Layer 9 of a small transformer language model trained on English Wikipedia (14 layers, counted from 0, width 128). Numbers have three digits each and are written without spaces.
A neuron's activation on a vector x is GELU(weights . x + bias), where the dot is the dot product.

Input weights of the MLP neurons that the questions are about. A number n stands for (n - 500) times 0.0014.
n12 (bias -0.117): 442476701500429450283434602563409705514709446459561477210293526354547505342367514387486555213627720527500604703481459613607482711299431946301406370555564541838521280607159544513381384630577531382591136564323407371565357582704217370565477621321608443672691541592402695522538627482472288719263402425531124416481550651481490351752630770555895408555500707453591622633710201750273284574476
n13 (bias -0.022): 515475500462561515437371544527275162186541462430643563696531601548290444698668528396384390609333382685656632319781660407675488544406520430415420669570463492622532402742450682413488415496431583400636580484547492410341614669326369456449621527428504682775403519492288409481515456508373376556555691496662578668472656536616755695504430354586681233826399180361271349618537382411468347504460
n18 (bias -0.065): 309299409276542595358640555759468625308910615626407360640621744621528678474482597355617641581410577527588572217647300388731330607062390395378616538659564699413409533459513531752618170541621645631545542441536526685468308519280592164445423602654621690365446460299356297358534514617330579472445509519557382463505627449644490371463496648192351509596233478325608104552726279645767514555801
n44 (bias -0.145): 560815461406391561567636402513583572604568655439419489369785449365314505397425329464674602557526549204739491274651627356348253360380204726623680528509405456411432532295746393517614285326253479821474478469509611514268700616538554549611496663279318751787387422478743371412426654727451653119420598806644443504634219572640477245590521565500333182496688517459395387358656468452611416496618
n57 (bias -0.019): 413568440391542632427372520468532361417792370456492304339579662723728537319556681537460476440452601723632632496269255337410504203492658416512430428637594468707761584594397496523692493590330356843424615372464371694541411423641692512634444437512540477448372508355397582652579558767541578529447165315570476582635468604658708451529519559460194504532372601477584205383631304328537447152646
n93 (bias -0.094): 545640637778573591471286216467496551316470378471424422491480728462423376562675611761689504649831546525487545684491105611466422500413220347608491496408711384492386548521529273686444183247598460307616619752380339700191080416658627538382596585393520536558591413416555530595488556422593327729508699457540492296674429611526399564517551598359372500584550468582562413478209565529352475593362
n107 (bias -0.120): 496618531526630362500611555786603422417556548451395370817601362509556260462406605251278495527745176309353527473570594411391628335406477702324706538415504424455307481277513522618505683704496769251785573727589539533773599491513350436659688618615738504673438580918243791407291482389641331482555541463608338670486504422424481317647322372231505207202500707614620389556624328607491694244532
n141 (bias -0.113): 539373643262421553527445372733429454726449635385573431477253354730514435089666505532266657353464644425463385770603585624655332445674496472662651707307361273333439374677535456783551468391341712528322546678384569284377441273556473573582263631399381679504580394806656255682613311540641297683350177546500410518696308528472533600340559654598459504523273634500615336691680212585346586518861
n154 (bias -0.101): 404593444477616454411701386560676476409539678505429496404647657471351682823407333649325439393241486399352505523534742311472385658485294647394376814463356551590547802831770695554669310434275586562528167667620468729396321451419552855241672600246224553426259597570386500686239615278481608686443642543459668376286788639574593633591526426370807392523551725504320218180380519305519392291505
n198 (bias -0.117): 580479800409479464529613628736545525638546516512546465091640699625412370294569300207432758516460553528254363529555711681235652283491520466390483504553592468553563708438504199496416563636476071496585284642540496607430496440417504686459671261659544454709754718582500603542500341557380429417496591479586431796508265454418393409517646584512496349680427731416468379449644538536422463575273
n206 (bias -0.076): 043546649445750469393450446465592303618642560395693413581669525554564396628301446885443611368351624396414273518275689234383596559435425883395342389513657434344589587647353483191468352612335449505321280583675662754527242398607361558527368724165561584496351801655712478500611495483567585451348496590594482410370425541374143724311371457522563327456553453492596378560669463649335527773546
n211 (bias -0.058): 378304181542604514799382529430310437559450626372471463691763390220717539393581461397387274757585510590647372769505529651281378451190639620208544430467617500553303485423341259226857465326444449505462549571600583495806341268389684703326452617353702722495779089419368137550447618547515380690645383305597682749656862421363736617588491566347544577255419334594571410798299554495413591612648
n239 (bias -0.121): 421504713422521468431492668366484356384379437831397359368437461252604363523391475467639447432480488520430520508445343707324528409331480395446587593508591508459268534635619696324763376467690488326280664588552356753336646721344414382500564689521401600368484636451541243641523566508271345759733627372333799529418343645662492209500466421416475662658532473576328676689539454600855573315433
n271 (bias -0.086): 548561416565942301428450822399358364679426426491286557263570389445638528379388678486377424362358464672281420527477594416618487678542518631675436711540241465595533668667837539639685451595294504362465459602323198239726181566344749658568620321367724564359615774531527301652342440460459276327758568582392540527773447440524270482240643395611399460460687358621465593245432764527491684432366
n284 (bias -0.093): 218369504286422259299641550896544608213468751478342307514496398459436363442149423222513611438711300561527381656625363535514229337472531403362432579318596526258589445388700646591610464451544590555474541284271659662603652350302590733639438530778657567526315215398305347639488491421666457563608658658564482577545584468758360599681646413487527705473491206425395636449759362773689607541702
n286 (bias -0.089): 330589669489436695519496834265561421516172760542697605571253504231524286471647524488515461650485345664306504453484604340323508551427481435444583342539511569543539303516333440305420318723481754417427610262446567476347659533642829367590492432579538573748511324515425496675421548730496630539387386535530291488508454492525658736551569219523373616422573507656439366468463600604422589418492
n312 (bias -0.038): 328381296950314674580380487611458428547344561413155521491541504363284384355768487552380513667766643628513558529653542339615620324496740408439363570395606321462638382513401508410526712428352427560575462554313735202326437544532542589589613578569797595537720338450662432750718560334330335449542568453431291479325454440367637474726528298717530588412275407696699430530432617567483744500496
n331 (bias -0.154): 702444270241487540349729347480460327396567619303504306164643543333328321659626521512760484484383557496222540467686269440587480533508724517550492466435363653393418703664695417472643235599344437717343566419637700224504545320646393590496460381354388427480255548476434525519602784689537262566426566645578642629645476704423509294599481696431637435304641453603496556449554571480447467768563
n336 (bias -0.115): 693599662459500640573597413441491500615607370776504478456340471386553593432496614390449401705589650606518542582656539492256314228473298518363535595341584742600488589622319604525367376517264434659462360721509525531291401704729535656448316416548433585542572720552246639504404337347309265710448744504475273815483871147423238605658569538397478569556611356689220648197582527291773362413496
n353 (bias -0.091): 273553441509594473560290791237414315369453598590324465477679683523481551419222565472513500446225135383290541463429573374745384495400541214552523816027752297785446884242469500403392516403397302575419593342554447647542725457650560518445654504673728673626644387651500601461360556441528539310735574528557596407542228617615715454774500813486458390454441596585297311443474557785560477805415
n358 (bias -0.111): 288519442797328330277667321473693326477519746536569392269624331491509342416473413583642858433281631375375402700679608830404247458731577561299445619509804836678380580125535482399453463482278313616393757433446374453445727310509619715737662364454615521397299522342551623466529695460445565403514505578491514634371352379376396564657709447491347568441617569618308598720694402558500718179211
n363 (bias -0.117): 483523279414450694231505514596694500541518504232704458263290419441367870488402418477676670491257322443427399724477478715577474668728313714532654355522571513594606375248517310491459238225688358450571591685310448579351240392543518640940513765436539855482429421255632401782372651416527500468532301455363682395391571358528537482495592574575482603572699526704368540694415251381581339328275
n364 (bias -0.146): 445530572516538588622342389449632557483425685288521510384496628243396434485706455711341342464724443644331600650668407360434548467339711521492389559585530584630408374643563190315249478631417426716344274636424645817262488619484492410639311267558488381484520544516628582871519363660614566381668533595457589578644379504210598668492500325448475508581612570273300216517751274476496662475546
n388 (bias -0.103): 397379667381605544269482952409404504405527702417325541536465525410550464644315522640491394452491557452450291411656531574504361716468429670450018597667512513531452500438280611196340516647613394636347383526347628827330394365611679469687223444116704316470648500734626496633389876509326640522384375554691328590383461681724755298540704422324527328487259403529417500624601710452326482527523
n389 (bias -0.068): 315871449417469296196465391723607417663482450432526386544466698200726363444534518791356509680338405487381717500460740576762504509414500576540706482487649398339520433500673283140335523478563691527423373380496388558413617259754736483483165584597517533725700372599351561402612774675474479487570775439600453482439226695691568286465378597414685513539380496254440338415541366534361586587318
n402 (bias -0.101): 265748652310653673447307464393795602455432479440309273357534559249198388569727411509638369491262517224804617430718635349487444522646776409414567831373263535632284413332688542500473445694431542688704571717426563541659390440445544186623726261339582678677669375570424283607500464582367563464686491371487683527456596513265367469487401556274437684443435739623383565541521455626575289531360
n414 (bias -0.099): 376505641373134721602568371381555479344432737685412262759604427703563578382465650744550220319410683410552335413220197510732311345505708468374562473510690279843407389495540530613510606582889911500259670691329657553577434185579336362300697520401515394675485410612779541510528229329428344619946582309759495660557495510500383340588385425101510287261661583662565300121427615500761490515835
n457 (bias -0.054): 469546607457570449585713695653679435401363711575618411480335343557558418537660414365457588548603400496598547400471376374760284492479636513603337307524564627714350467144504504652628500148779365512563594508492546667561383365388634674658408473475469337690599306624439532667485143615172408337468358410388492492435317360492571659484655748416549440355564573598484437167660728627447492354438
n477 (bias -0.054): 401324347534559500695577402578378504785514680465576387675345791500572414430575334577357593531443275643738852412445680652482444518284562652573500269654780487624476326197349299329363464233483593500565419435531440486616527723487241353584347457505716412709382491482545460533332464426611767298447804558678579549231299441342606044724446474640514354540579399459435557665702263504344412804350
n478 (bias -0.023): 729645512460556731525509687181429751457296439525245372444607320376375466461471636517463211321384492558487496341383238615632484641251291539288368601726641334521485513580348751610660621424730419646442628371525601618796538500528716559466475769547619385727517393374398682516244547670120335585293682393705429474538479663372680657521516574367376567555554488312459306526660509504449454458491
n497 (bias -0.039): 380569573413479642273450321424614267752632356589758322751432551273508319703381584462205636443683607472659557529828557540454508688436516397305421280434619630475526193388432150464407407405858437492297479516654611675512525491472384575550443360492544710617642294438667616616428584561409382354525637471567426546321516508461522687592809383508424578438427650542532747317527517516500196379521
n506 (bias -0.130): 374401732601572431565475369563387384515757268652470741672534500378480668454812742708617416653564594236642613435417431608656437419459689479152667615540551446595314629370379279490587253575495787485156394466358117614902171385356716254420663331353300411510735539252667169612707765868510290646585364232782703743379441271369823480353547573248322475510677510477505402603547510505540545409602

Each question shows a token from some text and the vector x that enters the MLP there. A number n stands for (n - 500) times 0.01.

"ang": 648492609590529464456393502343475384592581367376566543570463361572491601793551457403753593669425607386389489401446468601407548573534463639528361505428443461517482408544414526541512553222526656552599509243566518712560440567368429376460339498445498533398491484326632455309707347504629467440507364468335572264674447363510523442442466778555526595466502732370688617458322398550658574570541
Which of these neurons fires most? n363

" the": 598644748487561575501511434310373433453428330563495458679285293599519493755510435417587547710607594484559473416437533563398593620473358497447392452520441379586550517482550545441525648494468549583669529332650622612418486418403432421488261586563458297396527615509457426374541492395499460544532529451217608233648461393481496370563366624440412580559405801408549695585386540468705575653402
Which of these neurons fires most? n239

"ay": 522629515609408531558411462194585532686597497388488640460427269472519518616303462376658570620615677530468510460295476684421502519480468414473452451379363311537572419600413696575599601417467696599633517315635528596466516444442495471515516362464537425457367466406653572520572628387583616525571608433276664301554565353339509399486366569558334569694424618454559532528327425385521559660411
Which of these neurons fires most? n93

"ries": 598621628545414380480499583382590533550693406480540542590661228631473502617420558487666550639631558428486458479358574500296427555468517393557460421437382367551605456439500573558626670418443678397740578390640614586589559423364415622465427322517514364467379484380489567259620461224469591384469529522288626429558535447206563426567530652458488461666448531378547455481407476461563586589491
Which of these neurons fires most? n107

"4": 754623571645493458445581485487487532629557510315441770398390526539477535512505447539535427640585563482510489444354539455508493576481476424441339498507318517631510619535442454501598678398651670628460430403748509616450595411309299484500498371551395515519393378479521580267656595329439488416435404511375622387551587413408558595378357567658382632773303722210606486458283361487517448680519
Which two neurons fire most, strongest first? n154, n478

"\n": 523673617710536375460504572511612509495458529163577646566375489661606500373393485418714491722443411524533624475461527595518440533565534537489344440492256443698510479582563557596521692460598439398531575286576723553536639336274456489563413380453509440502393391391636582427569503377453422455440503539250712470515652420414544424393409516453439541599414529369589459396276480406630451651566
The most active neuron and its activation: n457, at about 2.2

"\"": 584594631507542450549619413285739494604514329423621499510371329578569491454500331489775452533516687476432581536486539690476461347557472486484374427405303409557599458584551505473517499417592651537670546404612690638486607334375489459550499400528531399614497497396579480274578408333486450419523459461307561501580604384392571374591403542365329654638288604256608586496448474428530459663529
The most active neuron and its activation: n402, at about 2.6

"e": 449512656590533401380391436326448473623593499390383729585369506583610435524656447465761464606506676403482522415613570539469394475652561614514363407423311443646644524480424502373535617418535595545483505311641648733514658631540468560442369339438421569421452540436683559457498507270533603421533474604312611329585690359505455402357328603522366498623407760288520505468333517463552561491374
Which of these neurons fires most? n206

"b": 698540659567476479369397546556612505585518680360409480575435446370465525715431572448590607576525762527509643472501563542359530581458611272279450394462123347616519595433498615580577468348493716456541534484468718674519432399368397542383388522455456403304501403470610610443591568342572409400625452334357457292650618523497615538515405506605461566549378659253509615670401501517469487498436
Which three neurons fire most, strongest first? n497, n402, n154

"re": 633669539608444447529349467448441485621428362293527820495339339455590546632513472411573506627416627524569362399544550617457338361543569620593404447463385393456641422530335731511566655386514518597624533433615754578483716442356564540478457467579481372438581550328606658443536424505484653475461558440374547444502347454431462183425429554474413360661292776304657540498544498527574644510435
Which three neurons fire most, strongest first? n44, n198, n478

"en": 754618634635301554499466330315436452426488360443570562680426460535566410576297493431621484630448508490423472549554539663376491542657500383598474318347439525593634416683290587485645652456425615619554574324611820664548593613355550464325309405594447355472474561518579522408625565460508576391454466571285586325430552291505423326516414698460471619578496692298515571516379587392357564548516
Which of these neurons fires most? n336

";": 537556664540522472531633488484514507517366638196469630433534480427370476420408489502680462577501698406348531530434565459567539449548576490565422400574223414616449438599506561514502815474555532489682478303704685534647610452293435438541558428575493238462324428492520759429496387372558589470634517460252713565649623406557489450403311485498531637590359554328458361379334429389553586607473
The most active neuron and its activation: n364, at about 2.4

" n": 598610662468516399515357736430558481508485535391592767519447395478444528529501596459675505696595605521434598535495577383371396468519462526434423463319318401651548558658356477598598858523493656454560494239799631611463391430406493473479243439597506417514455472435431527260375592214474482498441617571335581383585501421524506410396480574590340519539523580331671612462356507545488477621416
Which of these neurons fires most? n286

"os": 686574686611657421590456632378451542443685400323547830607255422598554443683455616443624496534528594501409455514458541454510415378515593601497514659428467558502610548564279470457602622468527584598579505185661645622581380474350431508433304391412323512511441491462434604328689435325529596411561502466256529413644639341388455493505290532591432542504495605434523608428516230406460615571517
The most active neuron and its activation: n336, at about 2.1

"ass": 655686625685548420638391607413440541491537447394608701447279396484536424581390605444559485612559598525407444503354525477384517471496680492424493700282243523523656503456385510507483684537577619647652552372694625678523508467310573498415326487520422420477380483458492577309611578368541429443579469367209478511543563346312609465532266478521450526500447730497553523482655334445480625561579
Which of these neurons fires most? n107

"ers": 584648636508450398450469489328592418530630492340557599613550252447422490493439475480642465629583594545540430507408517507447418505568618402554483490419459452605710446564478565496731657450497646539588571355658603656570623370345521590463336399483527247522420463495476612401576444263469667396388619530114562531502488344260459386512477607478383644615485541389613573477449423539434606592545
Which three neurons fire most, strongest first? n457, n358, n284

" r": 542568464588586371577418610383550429426561461453584714453375306460483461650483589444723579627584652535463350566397624365347491563634529476482390412345177468602620478490491460549394702541548571439646517449617573705429594573434378436525394383509446331514371451345516581424586583265494654511427513539335599544565581319361572491339510608723443484701404709357413471522193440577511517595583
Which of these neurons fires most? n364

" has": 482652646553595268612478493537624496514526411436526504574532414506513606527352487517707641512631665526434450478496545365351485526570514537397513474354373445516690485526531522505624724503545522525609510372493592658399622386333472396560384431382486353400396590370432570514620512231481535337529375587278679366509485481329574363256424611558540614720413676354622549553310417536476512593539
Which of these neurons fires most? n206

" |": 755632772665439484450488479526546515565487487217530682506440221524438433471396507560738556576512606444369563352470634526487491516400559417437446400571377502524580571368445631573528562467578512480553480238683641542558454622402493547548434548611431456573407306437412595507488433407519541547519392451262732293653590407447543462380420550540341628522354600184593580520304444384497472700572
Which of these neurons fires most? n478

" ev": 679685514504528336512423632427438612375658415183524608467554284478358513788566585493700594514546586576549316508459553425332488497632534418451488375320288380574530454517562598512387484587533555561651549339747556571447572415451497558347274281456444365494442630429517565293565634280483623504428521472355597465634536466515529414452374602638472452698414582340571463470364488546516583621569
Which of these neurons fires most? n331

"ev": 696540611692558432501477626473463481515620444207401632521428392585509514866413495408701476479464703440419292427409507465431435616599488514563344563277406375700504498564511519426519630450579620596541531322528682630426512566430465590438418442393494468444486609548622533297503555289539605545512504534218506336588423409522734456406396557419455481530407629244730683435493535373429555519464
Which three neurons fire most, strongest first? n388, n154, n206

":": 593614559527418488364564398263595498407373470389518549446398410462473630317537539436583467449457664569485398460573698449439539595663625479583382423662428453652659426655426517443421751454449565518681476381742453588564538436560425372473507462683455391435317487369539595328579463396535593485577466586295702635607510416381515540427313519446327421532469555332497535584305439533556613741381
Which of these neurons fires most? n364

"3": 691597554633502487470569491479483538656536474313447679422377583579464516590493446483549429591571501498521523364405534492494448510501556391449343465521329501671533620551435499482611703370560682586461430382812571625448588384250349531413506317536452445477459452477544565183647578287457466466465404541346613389552566408467604585443372608642342647749312644227624505485279404454504445741510
Which two neurons fire most, strongest first? n13, n154

" U": 653587580574461381474534422389497420432567320444573590490488466595468449803606529377686650589610454567543357502486616730401516568384365440475438565479325444651448405468470619555551795363462655468610615400553586519417485572287418338441328470479470504316458611534556527316671491361419604539504528332229712248544414381570549370546440649490414592534375646348676628609255601535545548537422
The most active neuron and its activation: n239, at about 3.8

" I": 701661572584569413472532456298348414521452388469604732474483491646567538729609468400758563677524540503493370454525555450375409443468455621447415521468240381515515564541633654631730548310522568607660500415594517712542438387395422335473289412451455420468394589516510507346554485380446730490470490323299557349704321467471569465511450576376500467568505537337656597548321559439517534613358
The most active neuron and its activation: n93, at about 1.5

" made": 494643766537584269560485529634523454457514531368570442391478420649558549544474543439603541568502572475392502498484498563353404578473643512401490443347421422605739505498506431483519676429547698477582534398568667619479646487379401460652268507395511365500639556305583603411578471186535442369582383515348634395402493358379552435291350592553469578640414647390617449535352371533558573696486
Which three neurons fire most, strongest first? n206, n198, n141

" in": 502643520529576388511520568600547497503443475549551498471532409724461473457349508417740573608613623550453462560452508501306466586522578398518478596412454513474571466575470527601569598413536658466597497227653588660559561480401333553602281421430541367482473379354507584355673450367470437430511405530330525468488622356295472427436347497502378526703414649293633472458411490514559527777375
Which three neurons fire most, strongest first? n284, n18, n198

"to": 608518608668551298494397423468521419555420327447460557640427357423547572660476513388558635593348519425509445407371596732400614594595427648512454498363327431565549397622422618451686712415435546459643482322644500671521634582376512354429322355654326405302495760462475561248556506290503621426491580465429619305582559478436540323486458505475426491623449762438644700549399518520549591545545
Which of these neurons fires most? n239

"im": 693543619714481551512367626337358491632520555307441691354389380541545570614535375391710419520509670505538503393373497674517486432581449409482409360374442374605580527522384508640533752425524588484629471284719471519389669446455505548426511325541480463446579557438413544339493418363522572448485456490388611456539620466464596469394315605702434666621286718305630748272349577484536645551400
Which three neurons fire most, strongest first? n198, n312, n478

",": 687561663771567373476535470578614490515477414331602644492422294460510457569403521418747418536555592417514536236511531423496440661545531480451438399400235542665451585587416635525463469360564602592599452370729539601624484465316422402480429487577465497451430458582423413352547520335610585574369502652250537442565570560444501442362410610529414617726268623432498562632323436282477569646460
Which two neurons fire most, strongest first? n154, n402

" j": 602602559476547379598407473478614431453462439320672698515462695525613474549425515520745452588563593456459485383433479648372527397645539506516402542388359536638647537391405660502432569550663534516632543346712417609487592360298466542437225289500558386441422356510540668183525665198531544475557564418490627446615503336507551439476432456606507515559368691339565533393313461557410545597429
Which of these neurons fires most? n389

"i": 751498557503412473522430570447622468640530365403482711454329280489437540530462537416710547577366581434507545477473558551361652620655464657585473522464381545575587385681389580528585714465558666418678473218668600565563478367153442509486400385558502392452510576354462476414486358331567551367380457511345583400572533441443445305573564557501315436545510576212652749497337582448535609593580
The most active neuron and its activation: n271, at about 1.3

"1": 692605703517557313484472460497522403683510513429431694454395416417501544535378617451568507675622635419450596567503653384476383615494533272557342552423391495647391512562415590556527735409554655557442456208783567523479463436282490467470440550552494414469461455604479713280534472282423527504402473558388480560606587380596557600403438506465392597657368620232587496413422256498535477675472
The most active neuron and its activation: n336, at about 1.3

"ep": 394638556433480404365415505586573480528504416408604523416480361491360530369253581445721498625639580517497286617491492770370544504667585397494522464348419404622532436412492644602527693350638565591532537433653762716471520329418400442492417479476425479494400451402611653267588404348543551454519480436453659336424612331412545501666407580544590432570433742234685531412335437420534616494525
Which of these neurons fires most? n414

".": 633616642542642380649637475422600401569385454410485531602484443621553468365533453452608533740408676563509615472437591616473449361532595444499475293355343505635470506533491420443587638428618585452601443390630536561625568405399438483603418368363640422533373457517510567429464623263467506439461510567265615396521550448352544395468316540556420594587336555484689534373339312465510604684476
Which two neurons fire most, strongest first? n477, n211

"16": 675558499539546492404488588626562481609598563338623658390419456485513515528435499511595535588520587467545480424430467641534482654452637424436335526429335356536668537602437562586668582316680691477534482498730537639459526510365347435526390358389422461551376416493417542365594494279536436463507524638300533312503564325365607599557274508489435422681280793296567380503395515519467487691458
Which of these neurons fires most? n154

"ace": 557527704512442419428493554326451531628608522472600686467388304439522463422335486420693544708590607613473467398437493685413530583567536451565413523419287422652651351471562500552544668446487673506649551349677704742601415437352405490449486362484518401540439406326471588236673593219542610352470534497388619410550532411275538401498503512522579503565420592505499576525448292357551558542552
Which of these neurons fires most? n477

"ian": 539464550679425444453554450210538392571339425374532757356622361562522557579448600478605497475585609633607549485225526724368506555583531495417356465466234490540559562523406639534452552480464643448489602353628581589598546297289361353690536250598412404396350505326471619475594514339542464413558492567425623314602459457478608430503408587589294618601471667321706700460407613528528481564526
The most active neuron and its activation: n358, at about 1.2

" ": 588616816493491479463543362559527404545506420269475799433386363499586479390408654478691585587583650359446654453522580458475456518481497393549465638495265506765425574704443581509526612392487576486448565208610663560561418486300505478437533629554428362415443424472436642352512464304404719399426451535350378596603634343623552489366379517450430466581480689487511573497227445491559426657487
Which two neurons fire most, strongest first? n336, n154

"is": 818631556723426477528513449347565344425545369505524613797535405600438480487449579442599448479552641578450513595400534615464431451547479385561462485378398378632701393586475523557593671436421656668593550315504530725557523341374394395507408372455563303519471624447462526383628520389507622496431471519267612378551573277342383361554334630597403568597524561182661546528334529371439626535568
Which of these neurons fires most? n57